Layer 3 of a small transformer language model trained on English Wikipedia (11 layers, counted from 0, width 96).
A neuron's activation on a vector x is squared ReLU(weights . x), where the dot is the dot product.

Input weights of the MLP neurons that the questions are about. A number n stands for (n - 500) times 0.0014.
n13: 698 632 496 356 492 426 406 566 516 480 313 517 740 355 562 363 622 589 362 223 475 545 402 378 504 339 476 194 544 390 591 480 448 508 725 598 611 383 356 542 435 724 823 376 593 328 658 776 536 605 563 569 457 222 446 500 595 483 554 286 572 400 555 614 276 528 531 618 359 266 568 213 575 396 306 235 427 416 358 517 412 249 465 605 562 314 537 690 559 661 521 595 459 421 529 298
n39: 570 437 663 670 534 470 504 586 432 486 774 553 432 563 408 384 659 634 525 113 477 279 643 580 391 564 461 626 453 599 463 454 636 599 388 574 674 403 697 552 387 295 416 493 569 551 468 431 539 385 504 733 512 418 463 521 188 489 597 562 552 444 652 635 482 373 433 409 500 297 341 586 425 482 411 559 383 532 492 545 633 511 382 508 670 437 343 559 883 467 582 611 470 418 230 467
n45: 656 202 573 528 491 351 566 631 342 531 579 334 705 729 744 618 313 778 527 464 395 213 872 436 495 553 451 407 70 372 129 289 358 648 545 522 523 588 663 561 444 475 422 636 505 604 321 477 464 368 664 354 282 558 537 540 463 702 575 690 614 410 519 509 624 532 350 537 504 628 300 481 540 432 481 238 51 211 344 670 408 518 552 746 301 463 725 603 473 412 599 518 314 467 434 505
n57: 519 730 565 358 451 686 615 322 401 526 130 613 455 282 531 517 542 387 696 559 500 257 579 465 738 551 657 496 522 319 162 509 523 777 608 567 478 565 496 460 336 538 439 650 339 481 344 583 585 492 606 395 661 773 504 462 647 410 598 393 612 765 341 544 539 539 563 741 701 743 446 487 415 560 354 106 627 586 273 572 777 648 683 496 584 197 382 460 402 801 464 568 597 589 446 637
n63: 366 512 424 543 387 431 388 797 284 594 486 356 53 358 633 374 545 429 640 356 481 666 487 424 478 259 643 294 622 423 509 595 545 572 512 256 521 662 665 608 540 655 584 367 853 665 591 610 558 759 333 647 647 657 470 561 307 759 603 269 534 422 478 365 420 575 686 415 687 651 401 427 409 546 410 589 201 500 352 396 343 443 520 474 517 431 622 556 557 658 600 463 500 293 370 705
n96: 405 529 612 773 633 105 286 480 289 699 276 526 386 576 262 485 524 594 233 354 258 722 685 684 454 707 592 409 540 495 662 344 649 455 534 822 789 617 244 597 327 478 728 352 401 597 878 306 393 275 302 600 805 417 855 534 348 495 271 382 332 454 495 555 430 252 854 465 608 440 455 566 300 613 424 670 505 677 500 449 604 784 348 680 581 419 540 297 626 505 449 627 379 729 541 540
n108: 781 540 571 508 551 576 728 530 390 427 465 645 633 534 403 299 356 479 714 496 558 793 508 545 364 448 335 555 286 596 593 492 650 483 794 396 496 324 431 559 399 639 648 473 347 401 388 657 654 429 684 611 548 698 521 532 597 568 335 597 404 530 599 463 637 340 226 363 812 479 393 445 532 320 601 546 397 170 307 602 504 716 421 500 433 593 583 643 339 756 649 808 437 521 351 689
n139: 359 549 594 472 497 535 537 424 503 357 664 539 546 441 500 459 480 307 550 500 500 497 329 493 734 513 546 455 639 411 626 530 649 507 493 451 282 667 471 612 347 526 351 563 300 470 625 364 600 392 398 429 572 274 497 513 410 633 354 580 473 609 507 561 490 361 458 739 779 544 420 329 197 557 566 514 473 621 424 423 420 365 445 290 242 472 572 490 662 687 570 380 452 510 353 493
n162: 458 583 421 743 357 664 447 375 551 538 126 662 613 695 653 448 504 396 423 475 604 584 754 539 321 462 504 611 343 391 333 270 360 684 612 719 460 379 545 446 500 457 418 350 304 623 878 360 299 592 437 317 546 598 509 361 647 581 554 492 539 666 350 400 539 678 370 614 553 800 500 705 632 418 469 303 613 616 454 172 576 441 546 383 619 629 247 540 59 411 639 718 358 549 401 491
n183: 339 674 637 646 625 465 776 671 369 389 138 437 299 674 558 632 798 711 578 526 533 416 546 432 410 632 644 434 496 467 334 355 346 443 556 467 612 403 613 477 464 714 500 592 349 430 595 473 585 402 617 421 560 396 512 551 361 407 601 657 625 582 595 428 523 353 598 496 596 436 360 741 370 643 373 542 409 291 319 332 395 555 475 719 565 481 508 411 618 342 465 805 319 515 465 531
n186: 667 587 575 177 611 496 299 686 467 327 336 81 466 327 601 467 372 521 436 500 412 600 459 517 479 640 544 332 591 624 639 654 813 596 439 576 529 350 434 822 325 406 401 504 261 469 590 256 634 389 444 273 648 650 483 480 395 508 407 711 636 619 418 455 454 331 532 844 913 463 398 521 504 610 542 463 624 415 654 411 450 524 394 445 370 504 459 479 371 634 525 464 622 593 415 408
n201: 349 608 824 475 616 241 619 585 442 424 621 353 408 530 593 335 733 368 681 438 163 668 525 559 616 680 405 600 476 453 742 610 568 323 427 269 679 197 587 606 656 787 407 250 500 256 532 427 548 641 818 495 572 605 680 315 480 681 300 713 304 212 347 613 200 368 848 471 200 637 846 390 615 258 624 687 363 365 328 500 534 372 533 460 540 450 525 720 652 465 716 543 704 365 384 565
n206: 201 483 524 659 187 941 673 495 425 221 538 713 361 454 371 731 387 389 483 274 658 414 496 397 463 465 574 641 446 457 344 601 319 464 257 517 500 600 254 440 324 422 656 454 643 752 544 366 601 376 288 438 590 579 368 180 587 417 541 454 595 491 384 384 684 367 440 433 652 531 620 537 566 301 777 527 549 562 324 583 655 561 551 505 387 299 334 108 704 691 528 303 550 436 587 700
n216: 355 395 379 567 761 579 418 632 365 462 446 326 415 401 458 376 489 617 576 549 352 634 555 652 480 440 508 476 574 719 417 531 709 634 523 719 548 446 715 520 316 377 589 551 465 233 513 797 347 346 526 566 545 271 345 609 277 696 532 629 681 452 549 375 390 352 508 531 585 554 404 432 672 628 528 484 437 469 861 367 588 243 519 476 504 353 574 528 207 627 653 504 476 277 520 365
n217: 351 429 477 442 482 571 186 576 414 598 749 396 637 344 622 335 542 321 410 364 473 403 540 286 302 644 432 264 544 787 810 504 467 571 730 39 509 449 328 540 323 424 504 317 609 514 472 561 590 782 797 496 227 564 567 458 509 487 599 558 430 419 309 316 425 574 698 417 508 539 480 442 427 344 642 575 469 573 384 396 614 250 654 559 549 451 702 446 385 389 918 517 402 361 329 611
n223: 477 664 600 613 394 339 533 723 559 621 427 655 367 443 215 483 396 628 588 475 530 604 521 718 513 719 326 243 713 521 192 332 569 547 394 446 517 714 372 847 335 449 854 377 440 602 607 517 596 640 338 415 405 613 504 463 635 522 553 423 405 425 718 453 655 325 516 234 754 530 418 329 307 470 561 367 449 251 332 297 559 637 455 293 721 461 547 317 296 430 311 584 626 483 509 417
n234: 487 258 388 265 561 487 546 672 599 533 378 500 146 573 337 784 622 437 488 443 519 585 470 639 374 606 606 461 466 472 727 690 343 275 438 630 894 451 543 673 409 646 739 398 290 765 815 310 496 569 423 315 624 467 328 431 354 552 310 432 646 387 303 479 610 525 488 673 516 584 542 491 529 517 440 585 580 496 746 439 270 504 400 743 555 607 492 612 602 393 357 682 632 341 699 355
n241: 553 587 399 441 322 517 518 466 606 516 385 701 294 580 593 516 576 360 645 540 529 609 446 595 301 628 680 471 290 369 574 435 363 720 855 675 517 337 527 415 543 522 932 550 430 509 719 669 548 678 304 591 252 573 630 440 424 627 407 539 584 428 333 475 409 734 504 695 543 566 657 656 621 353 592 409 537 646 434 377 500 504 587 589 487 588 178 370 408 357 428 322 743 264 500 768
n245: 449 479 687 567 338 629 601 294 478 602 444 577 450 442 535 778 623 657 227 347 716 411 746 592 374 276 368 607 339 589 431 312 355 570 435 513 398 323 443 311 471 325 273 602 679 671 111 434 264 345 657 491 555 624 317 475 438 437 773 492 512 951 382 627 601 448 550 324 479 561 647 473 646 552 487 346 325 448 528 455 743 538 446 798 575 473 303 527 360 562 680 380 234 504 554 433
n271: 307 430 479 645 631 244 393 445 561 304 654 496 468 685 605 646 380 450 572 504 380 476 500 744 711 485 444 271 581 392 509 640 707 453 420 563 334 529 410 556 402 403 373 428 349 382 869 380 364 701 425 523 627 553 595 515 654 349 369 895 503 468 206 694 531 627 340 585 474 446 448 536 307 596 657 535 566 489 549 428 493 534 404 572 402 468 581 382 677 445 635 724 516 500 612 634
n308: 386 445 531 478 507 416 532 467 750 336 327 563 541 555 410 792 684 482 713 476 373 340 277 457 375 583 577 299 650 507 303 489 339 532 493 379 500 275 500 415 399 473 393 433 332 372 551 622 647 246 497 403 545 679 500 441 409 504 251 456 395 367 478 704 579 525 466 568 497 621 375 500 356 638 475 576 586 475 424 688 534 361 398 356 583 577 586 390 681 340 533 349 344 398 618 606
n337: 521 537 474 738 826 659 349 680 337 729 448 551 794 545 452 776 339 602 505 295 543 372 618 319 666 571 571 391 495 651 807 510 427 515 611 387 744 318 801 400 404 474 325 514 500 680 272 261 830 650 476 203 376 500 465 231 341 525 200 638 539 666 749 759 456 335 176 750 371 524 336 485 232 505 307 338 779 404 541 470 343 363 542 721 307 664 495 475 386 555 349 428 559 236 586 445
n360: 477 568 255 585 541 320 481 654 430 418 689 477 564 311 671 491 744 258 435 491 445 621 575 641 745 406 534 289 443 491 515 357 613 620 343 581 469 283 290 713 579 601 337 599 579 529 519 438 245 941 538 368 262 586 455 265 401 804 351 483 394 204 275 474 704 724 602 527 475 658 624 500 535 583 478 460 522 622 383 459 396 333 622 760 308 369 703 689 324 697 636 426 626 590 532 285
n367: 626 445 491 479 479 384 460 675 813 182 548 327 530 571 482 731 330 553 615 385 414 731 316 321 668 500 595 388 671 591 738 560 426 463 726 555 508 452 500 726 534 473 476 428 484 482 522 410 596 668 433 349 483 420 500 366 184 655 229 600 406 475 445 292 398 415 375 668 389 585 463 646 564 383 521 537 263 452 617 336 599 275 426 651 351 375 431 409 254 334 479 440 529 121 445 421

Each question shows a token from some text and the vector x that enters the MLP there. A number n stands for (n - 500) times 0.0099.

" to": 619 577 280 440 634 371 300 436 540 373 614 505 608 437 342 558 491 400 518 547 532 548 479 345 579 553 496 607 621 645 320 612 551 338 568 443 446 634 559 323 560 519 501 473 602 641 549 611 496 355 648 399 436 299 565 402 606 344 627 708 460 517 410 565 544 629 401 506 501 424 621 558 568 549 402 498 514 465 381 447 622 492 630 538 511 586 504 573 510 656 477 548 480 526 439 582
The most active neuron and its activation: n217, at about 1.5

" E": 544 437 584 453 622 340 339 523 622 471 451 509 394 528 319 576 557 565 349 568 655 634 608 421 566 488 609 667 337 604 454 641 503 600 443 390 537 585 443 443 736 379 516 668 581 577 638 351 452 459 423 542 459 240 630 468 475 478 658 468 613 505 575 600 541 646 438 391 590 407 653 579 499 586 411 563 352 474 506 495 675 405 451 319 542 514 427 627 411 674 471 482 589 482 409 489
Which three neurons fire most, strongest first? n39, n245, n96

"41": 635 461 421 578 649 419 463 514 585 476 524 404 439 393 346 566 651 522 271 570 507 652 426 448 481 493 495 724 322 593 355 565 459 461 332 555 516 568 529 441 521 336 440 461 620 543 571 483 544 533 498 343 497 311 410 578 606 395 619 518 546 491 431 416 311 670 426 490 420 412 657 551 525 617 314 567 368 382 428 485 608 428 439 376 652 518 579 682 572 645 481 570 500 497 554 568
The most active neuron and its activation: n245, at about 2

"300": 613 450 283 503 568 412 535 598 559 359 541 392 377 481 399 650 596 482 389 702 503 510 494 426 422 454 481 531 470 641 389 532 372 672 559 519 459 668 486 489 549 397 351 494 586 465 665 419 541 615 505 375 459 361 410 462 440 471 552 598 666 448 365 515 435 585 449 531 531 440 733 629 496 614 402 533 432 357 439 427 449 373 473 415 510 580 640 685 534 692 448 535 493 474 497 583
The two highest activations, in order: n360, n234

"95": 597 445 323 476 632 411 483 547 644 386 501 340 457 491 322 671 647 462 368 651 443 489 539 396 457 462 454 577 471 637 347 486 409 649 488 553 431 595 494 494 536 413 296 641 519 447 653 452 558 657 446 368 494 409 387 494 347 464 589 608 562 383 472 482 377 518 435 542 495 452 690 620 594 621 315 552 443 460 382 498 424 379 447 383 503 620 541 649 450 664 397 479 462 469 545 610
Which neuron lights up most? n360

"it": 588 512 611 510 533 231 263 631 605 300 607 457 450 478 502 577 586 533 500 466 729 652 511 498 419 510 580 720 438 443 292 553 497 614 458 496 390 509 461 374 638 502 575 596 537 438 573 420 635 623 580 386 454 332 667 493 332 436 421 538 467 517 395 482 514 515 276 410 666 327 558 509 522 652 477 515 549 431 364 473 586 488 513 365 426 543 543 500 498 536 435 592 509 554 582 412
The two highest activations, in order: n271, n367

" Mol": 492 431 492 421 683 372 484 443 537 404 385 462 386 536 274 486 411 480 421 490 860 637 560 423 603 353 547 584 736 641 397 516 552 479 400 464 558 553 435 273 568 457 433 673 678 557 640 492 600 297 460 501 395 382 588 467 433 514 509 541 623 535 410 515 606 546 515 481 583 426 671 601 563 392 489 523 500 513 570 463 744 556 609 212 605 544 589 607 481 616 461 509 504 449 573 477
Which neuron lights up most? n206

" Washington": 525 548 321 463 519 343 480 288 509 501 476 448 499 559 278 454 614 436 328 649 617 579 323 465 672 356 530 610 460 521 369 534 519 522 472 453 472 683 359 359 548 360 483 404 569 555 618 555 593 564 543 499 277 371 439 507 322 454 574 561 564 492 412 571 486 582 451 509 563 391 638 654 583 565 314 592 461 362 388 469 524 361 484 446 544 503 658 597 523 602 556 454 406 468 430 472
Which neuron lights up most? n360

" was": 651 611 400 495 554 373 337 414 520 404 546 465 542 571 400 425 451 406 584 605 495 489 627 369 541 384 438 541 449 673 317 625 448 396 635 564 368 562 533 325 543 588 554 606 505 621 575 571 678 356 709 482 407 405 544 358 503 418 618 650 367 476 475 511 578 584 490 519 578 492 638 700 677 574 418 522 521 457 330 481 467 451 523 559 485 497 563 620 477 692 362 508 491 508 455 517
The most active neuron and its activation: n108, at about 7.5

" pla": 557 461 489 455 529 265 348 621 471 404 573 578 589 465 420 458 452 509 544 614 870 536 434 568 526 807 644 367 668 597 362 557 492 447 370 536 484 682 398 379 635 654 355 621 586 464 576 567 552 426 614 379 465 376 548 539 508 490 593 495 427 504 489 478 575 548 447 517 659 368 585 527 508 622 303 436 560 418 503 396 662 409 447 360 422 546 527 586 428 606 452 541 501 397 432 517
Which three neurons fire most, strongest first? n223, n139, n186

" of": 575 604 410 489 660 406 276 461 498 390 634 452 480 623 400 486 548 464 533 522 539 578 507 407 602 494 485 585 619 562 337 618 409 427 509 449 472 552 613 449 547 540 563 540 557 552 544 684 558 450 735 533 333 292 673 382 405 481 608 764 556 508 369 475 302 606 566 497 594 354 720 511 566 501 439 516 405 445 351 386 547 421 468 467 524 537 531 601 524 617 476 497 529 414 485 535
The most active neuron and its activation: n201, at about 19

" is": 682 571 341 498 563 282 319 467 596 410 573 401 410 577 398 453 520 423 560 498 560 672 544 369 458 432 474 559 503 751 309 550 384 499 532 478 334 673 576 343 471 530 590 610 529 570 494 580 647 449 623 430 453 365 633 469 554 510 586 654 438 443 582 612 579 628 503 495 560 525 577 656 657 600 454 555 568 501 397 492 666 398 515 531 489 522 478 582 493 677 362 575 511 509 647 550
Which three neurons fire most, strongest first? n108, n241, n216

" |": 585 561 340 513 623 369 315 469 552 526 573 409 379 599 469 523 715 336 437 579 705 552 497 307 570 621 483 474 612 633 370 534 231 681 391 582 327 574 584 470 570 441 422 539 379 518 643 697 539 413 428 405 420 392 565 526 319 371 495 696 531 371 560 496 485 461 455 535 511 460 656 539 456 542 428 548 377 480 483 526 588 395 433 489 487 504 599 628 494 609 391 501 470 499 613 561
The most active neuron and its activation: n308, at about 5

"on": 535 519 443 426 620 338 412 467 569 326 530 398 477 484 329 431 589 441 309 489 695 563 464 396 381 527 447 561 456 587 322 446 408 666 586 430 368 533 454 341 515 382 461 552 475 538 679 425 522 504 637 470 397 426 581 579 222 460 554 634 518 477 342 597 357 565 339 519 623 382 590 565 489 594 370 495 499 227 442 476 717 408 469 412 481 586 417 568 516 561 340 487 606 535 505 525
Which three neurons fire most, strongest first? n186, n39, n241

"39": 645 452 339 525 610 372 512 492 603 494 546 360 527 395 328 616 630 462 319 560 405 570 459 418 445 523 517 571 413 689 321 539 332 585 406 539 473 556 535 421 509 362 442 580 571 547 606 452 603 594 527 378 454 327 392 469 385 443 563 575 621 444 429 348 323 658 466 533 529 444 663 573 528 695 402 486 417 361 417 486 400 365 506 375 537 585 598 698 510 603 418 589 551 495 487 580
The two highest activations, in order: n360, n234

" right": 657 426 507 559 605 391 408 586 446 421 545 414 362 537 376 457 437 406 480 508 636 630 373 544 550 388 596 617 539 495 266 694 347 474 558 437 336 602 342 348 535 343 591 505 535 512 585 465 608 465 521 546 398 385 635 440 628 382 406 593 462 439 479 497 553 635 338 401 577 475 569 444 503 509 364 510 537 403 474 430 784 501 507 330 400 668 364 587 520 554 547 455 593 470 550 561
The two highest activations, in order: n206, n271

" end": 680 370 482 410 615 436 316 496 474 333 590 551 459 527 336 596 531 510 450 610 485 484 518 500 436 299 460 589 608 629 308 594 501 536 574 460 483 581 475 272 605 500 572 570 551 478 568 570 664 439 691 464 452 272 745 462 360 532 481 560 487 541 499 474 480 503 405 598 584 336 631 342 505 622 372 447 435 406 414 509 599 508 524 433 537 652 408 587 419 576 519 401 476 574 567 444
Which neuron lights up most? n13

" board": 599 450 389 480 579 450 379 406 565 371 583 465 561 452 379 536 471 534 477 604 559 554 480 407 443 323 512 640 505 603 198 659 439 529 673 503 421 649 493 422 648 558 475 624 519 569 540 459 549 601 749 312 441 271 681 550 316 515 478 617 534 456 452 501 566 557 394 446 609 393 562 461 512 605 363 605 503 543 367 499 628 484 592 391 428 572 526 647 531 574 465 533 446 391 473 596
Which neuron lights up most? n45

" ad": 530 472 459 492 675 229 404 650 488 367 629 418 503 470 390 493 478 337 470 548 682 514 492 569 639 416 499 635 596 708 356 616 430 441 454 561 432 643 417 447 570 630 533 628 554 526 627 572 665 496 527 495 577 358 598 521 660 497 578 408 459 531 505 566 573 546 430 502 581 381 650 366 584 530 469 413 382 460 581 425 701 617 686 314 509 690 321 512 430 551 540 507 493 404 550 598
Which neuron lights up most? n223

"\n": 687 676 450 578 549 284 224 426 489 393 516 421 379 517 367 550 469 554 495 568 666 558 481 470 649 597 570 487 539 584 394 629 435 449 500 517 418 531 553 394 490 508 561 643 531 672 601 550 655 359 427 538 362 332 664 443 415 491 614 577 362 570 338 420 514 517 430 466 499 358 621 573 500 590 367 524 451 477 456 525 623 519 492 440 515 511 553 606 453 702 413 423 425 503 380 542
Which three neurons fire most, strongest first? n96, n367, n139

" 63": 577 561 396 387 561 403 586 521 580 530 503 485 507 497 254 531 621 571 428 664 542 691 459 376 528 544 512 679 475 539 293 681 391 494 434 514 502 597 544 462 567 294 516 430 539 491 519 431 586 473 452 459 415 321 550 570 490 421 649 616 581 464 513 379 433 654 497 478 406 370 656 578 490 670 309 526 526 409 397 419 655 349 517 446 575 556 561 612 424 761 535 523 454 529 466 663
The most active neuron and its activation: n216, at about 1.2

" –": 693 539 310 573 615 259 286 480 539 367 588 486 376 516 449 527 561 335 393 639 611 660 459 560 611 608 392 556 491 673 377 477 405 496 540 537 544 579 530 394 442 499 488 427 619 505 544 533 651 397 412 387 443 361 568 490 455 469 575 639 611 504 477 402 459 590 424 464 501 483 568 622 496 662 325 471 561 464 461 507 837 584 458 425 486 632 471 599 505 604 347 486 445 457 567 609
The two highest activations, in order: n96, n241

"|": 609 628 443 597 664 367 289 566 422 418 561 566 382 693 443 498 554 454 458 582 653 657 599 314 601 546 555 526 575 535 354 609 343 429 626 576 482 557 567 499 567 436 468 597 490 633 568 533 722 369 530 549 357 272 646 505 470 436 541 519 462 431 389 517 537 509 462 502 436 316 582 701 452 488 399 574 309 349 414 473 591 457 384 473 635 521 515 518 420 625 526 432 440 632 554 523
Which three neurons fire most, strongest first? n183, n96, n367

"_": 556 551 465 543 545 399 433 574 661 500 430 400 374 448 343 552 518 540 483 632 777 672 517 328 411 530 587 593 680 724 480 675 342 628 521 349 579 593 540 436 438 555 392 532 513 594 604 329 474 545 469 484 404 309 550 457 340 460 378 513 489 458 466 539 479 617 475 474 486 441 671 613 351 630 354 564 361 513 525 465 303 403 408 286 511 498 652 592 490 698 490 596 320 424 516 556
Which three neurons fire most, strongest first? n63, n234, n367

" Anthony": 545 496 463 376 683 350 459 445 496 446 542 479 589 576 222 537 525 547 401 647 637 616 515 204 644 469 535 654 488 707 295 641 490 543 506 495 371 674 409 367 524 389 384 546 645 544 494 516 495 464 533 512 370 371 543 615 271 450 586 591 503 386 389 519 493 630 462 514 506 442 523 728 601 619 350 552 524 419 504 434 851 546 531 465 509 512 441 567 563 609 582 455 491 442 565 538
The two highest activations, in order: n245, n216

"is": 613 451 522 475 620 325 416 534 374 337 523 438 522 403 412 545 533 491 458 461 730 550 561 315 539 439 496 605 554 716 280 517 501 561 446 407 416 594 452 400 539 574 575 545 474 466 550 324 485 508 570 350 378 447 681 496 367 467 586 632 545 438 380 550 366 571 313 416 571 430 678 496 599 724 424 448 377 364 360 484 546 368 528 461 403 613 495 628 557 589 334 463 609 485 573 526
The most active neuron and its activation: n45, at about 6.5

" ant": 559 417 404 467 551 384 347 624 463 335 492 542 506 502 413 499 480 479 482 582 705 502 568 385 532 356 556 474 712 728 373 697 465 515 576 516 384 643 421 501 684 518 443 702 574 470 593 547 581 476 505 422 414 427 809 509 567 518 489 518 602 584 523 507 573 533 529 543 599 385 732 460 437 669 420 490 460 425 568 481 662 548 454 280 424 646 453 548 415 587 473 462 473 377 712 437
Which neuron lights up most? n186

"NS": 554 483 394 580 565 326 436 456 617 563 467 392 422 460 457 554 596 560 322 555 609 642 480 292 398 528 549 645 502 588 407 668 501 523 507 597 597 553 358 394 567 507 504 402 509 579 702 349 612 362 340 278 392 239 532 431 338 512 548 510 591 589 476 588 440 576 481 488 588 380 662 543 554 651 451 577 452 407 528 401 494 369 461 300 478 580 627 605 463 686 416 482 398 513 392 616
Which neuron lights up most? n96

"hum": 535 419 495 560 699 321 446 493 557 432 404 409 563 464 627 472 502 424 304 484 699 641 573 400 452 397 507 603 524 545 323 582 510 663 389 540 499 604 503 446 688 442 475 489 669 481 550 455 631 545 502 624 513 362 546 553 844 440 668 648 588 517 504 555 466 521 443 488 658 482 683 577 571 593 332 517 575 398 485 414 541 485 467 260 467 566 368 582 464 661 292 380 459 484 360 457
The two highest activations, in order: n162, n186

" died": 687 713 378 528 577 398 355 487 516 486 682 412 539 447 371 567 515 471 461 517 697 451 454 448 555 340 528 489 475 663 380 540 434 515 475 510 370 593 414 322 516 496 677 499 562 545 579 482 725 386 614 480 450 345 563 432 475 496 508 592 569 341 487 463 482 642 419 461 659 421 611 737 655 692 383 528 443 530 352 438 697 525 659 459 471 528 478 578 455 597 515 542 397 545 629 588
Which neuron lights up most? n206

" the": 638 655 400 562 555 375 319 421 533 474 621 437 447 544 406 454 474 519 498 614 542 506 452 315 687 447 577 521 666 591 334 632 294 432 584 532 506 603 474 434 519 470 509 615 491 635 583 564 537 414 621 532 381 337 532 540 503 407 537 833 466 536 412 509 463 525 473 489 530 408 618 651 611 527 401 482 548 316 455 451 316 531 425 369 530 580 538 606 419 658 508 461 457 450 462 549
Which neuron lights up most? n367

"-": 642 486 418 475 589 427 382 390 631 464 628 528 400 520 417 499 633 471 538 569 713 638 589 420 592 543 572 691 508 805 297 654 477 424 577 458 488 521 472 409 442 516 441 619 635 474 511 497 565 626 732 466 510 297 728 467 420 514 394 608 502 490 433 270 453 559 434 461 493 382 640 535 570 463 355 543 504 450 421 600 554 452 555 429 510 574 418 597 500 643 411 413 527 580 377 603
Which neuron lights up most? n201

"100": 576 489 330 508 538 376 555 636 575 379 442 371 320 578 381 697 565 536 373 702 543 537 499 321 393 475 514 562 413 581 410 596 402 657 546 500 556 693 503 517 530 418 286 525 536 427 585 406 567 636 336 392 443 343 372 458 447 470 511 599 607 384 436 529 454 609 515 463 546 436 678 621 572 628 410 587 488 446 426 434 432 396 409 370 572 599 696 626 498 649 513 583 403 521 479 558
Which neuron lights up most? n234

":": 653 603 416 451 617 351 435 495 557 343 455 504 485 556 307 526 633 368 475 574 666 610 572 455 555 586 476 630 502 697 375 523 332 451 489 449 592 628 553 542 501 487 434 426 492 619 570 544 512 425 422 466 420 419 653 475 513 519 479 627 560 399 474 516 404 582 562 548 591 588 617 682 557 603 344 555 505 577 577 505 956 594 419 355 535 542 638 627 498 677 404 551 437 487 550 676
Which neuron lights up most? n96

"b": 520 500 458 575 437 414 347 523 620 447 394 451 307 469 395 654 605 522 522 577 760 689 556 463 467 478 557 709 481 537 419 593 454 519 479 458 372 539 461 390 743 514 452 569 621 461 557 272 480 564 527 467 454 283 562 520 461 459 523 615 416 612 413 550 526 608 456 330 674 413 599 547 583 655 382 623 504 490 463 490 609 559 527 329 553 530 526 520 394 539 153 419 516 420 639 617
The two highest activations, in order: n245, n241

" when": 650 558 376 553 597 406 321 450 435 528 704 441 546 564 344 557 596 441 404 613 573 537 436 448 547 435 451 637 540 652 356 633 436 454 553 511 376 650 470 383 413 666 527 634 499 577 556 524 591 337 649 376 358 287 684 436 538 485 658 672 430 526 427 495 460 515 502 590 505 408 574 674 494 552 384 553 632 441 456 401 635 504 530 459 504 458 511 613 354 687 511 418 579 539 451 571
Which neuron lights up most? n139

" and": 610 644 374 528 601 321 224 435 504 365 553 516 468 620 455 450 433 393 453 538 576 459 430 430 608 571 434 619 519 660 326 575 356 413 566 550 376 625 577 342 545 562 589 688 572 622 606 487 533 398 717 461 391 339 552 401 439 479 526 652 474 472 408 553 448 548 403 486 502 403 675 678 489 568 440 507 504 466 359 470 655 493 469 449 550 479 509 600 367 653 438 463 487 528 377 493
Which neuron lights up most? n162

" Congress": 639 368 367 464 587 406 393 397 547 301 582 526 599 432 335 479 465 542 507 552 677 460 411 359 430 317 513 514 449 639 288 590 532 602 538 542 473 669 518 366 633 458 463 552 645 510 535 437 563 559 753 397 382 350 592 500 216 489 609 653 583 476 458 439 543 545 409 609 562 374 619 615 590 507 301 535 356 487 391 531 424 460 506 381 491 475 601 574 517 608 496 510 463 445 469 644
The most active neuron and its activation: n45, at about 13

"ll": 491 535 531 515 703 464 409 537 618 297 475 512 367 479 408 631 500 409 465 601 513 599 532 410 566 350 488 568 549 599 258 569 483 530 492 388 360 506 331 284 682 566 409 581 604 595 509 571 568 439 611 486 465 411 618 606 451 460 338 633 516 508 410 576 482 646 404 419 457 377 647 583 477 476 397 522 488 345 409 494 689 455 442 416 559 635 476 602 412 715 373 489 432 520 495 530
Which neuron lights up most? n308

" Pat": 503 487 457 482 581 426 397 516 650 494 516 501 535 579 172 541 427 524 346 450 790 558 550 204 620 393 532 572 513 550 394 576 557 498 461 504 436 677 415 403 722 544 385 585 616 496 649 451 565 440 453 474 393 292 622 597 489 485 665 566 468 571 473 619 488 603 531 486 600 481 586 480 511 606 327 584 365 438 604 444 722 591 571 248 462 495 624 544 438 597 384 531 395 368 487 456
The most active neuron and its activation: n139, at about 2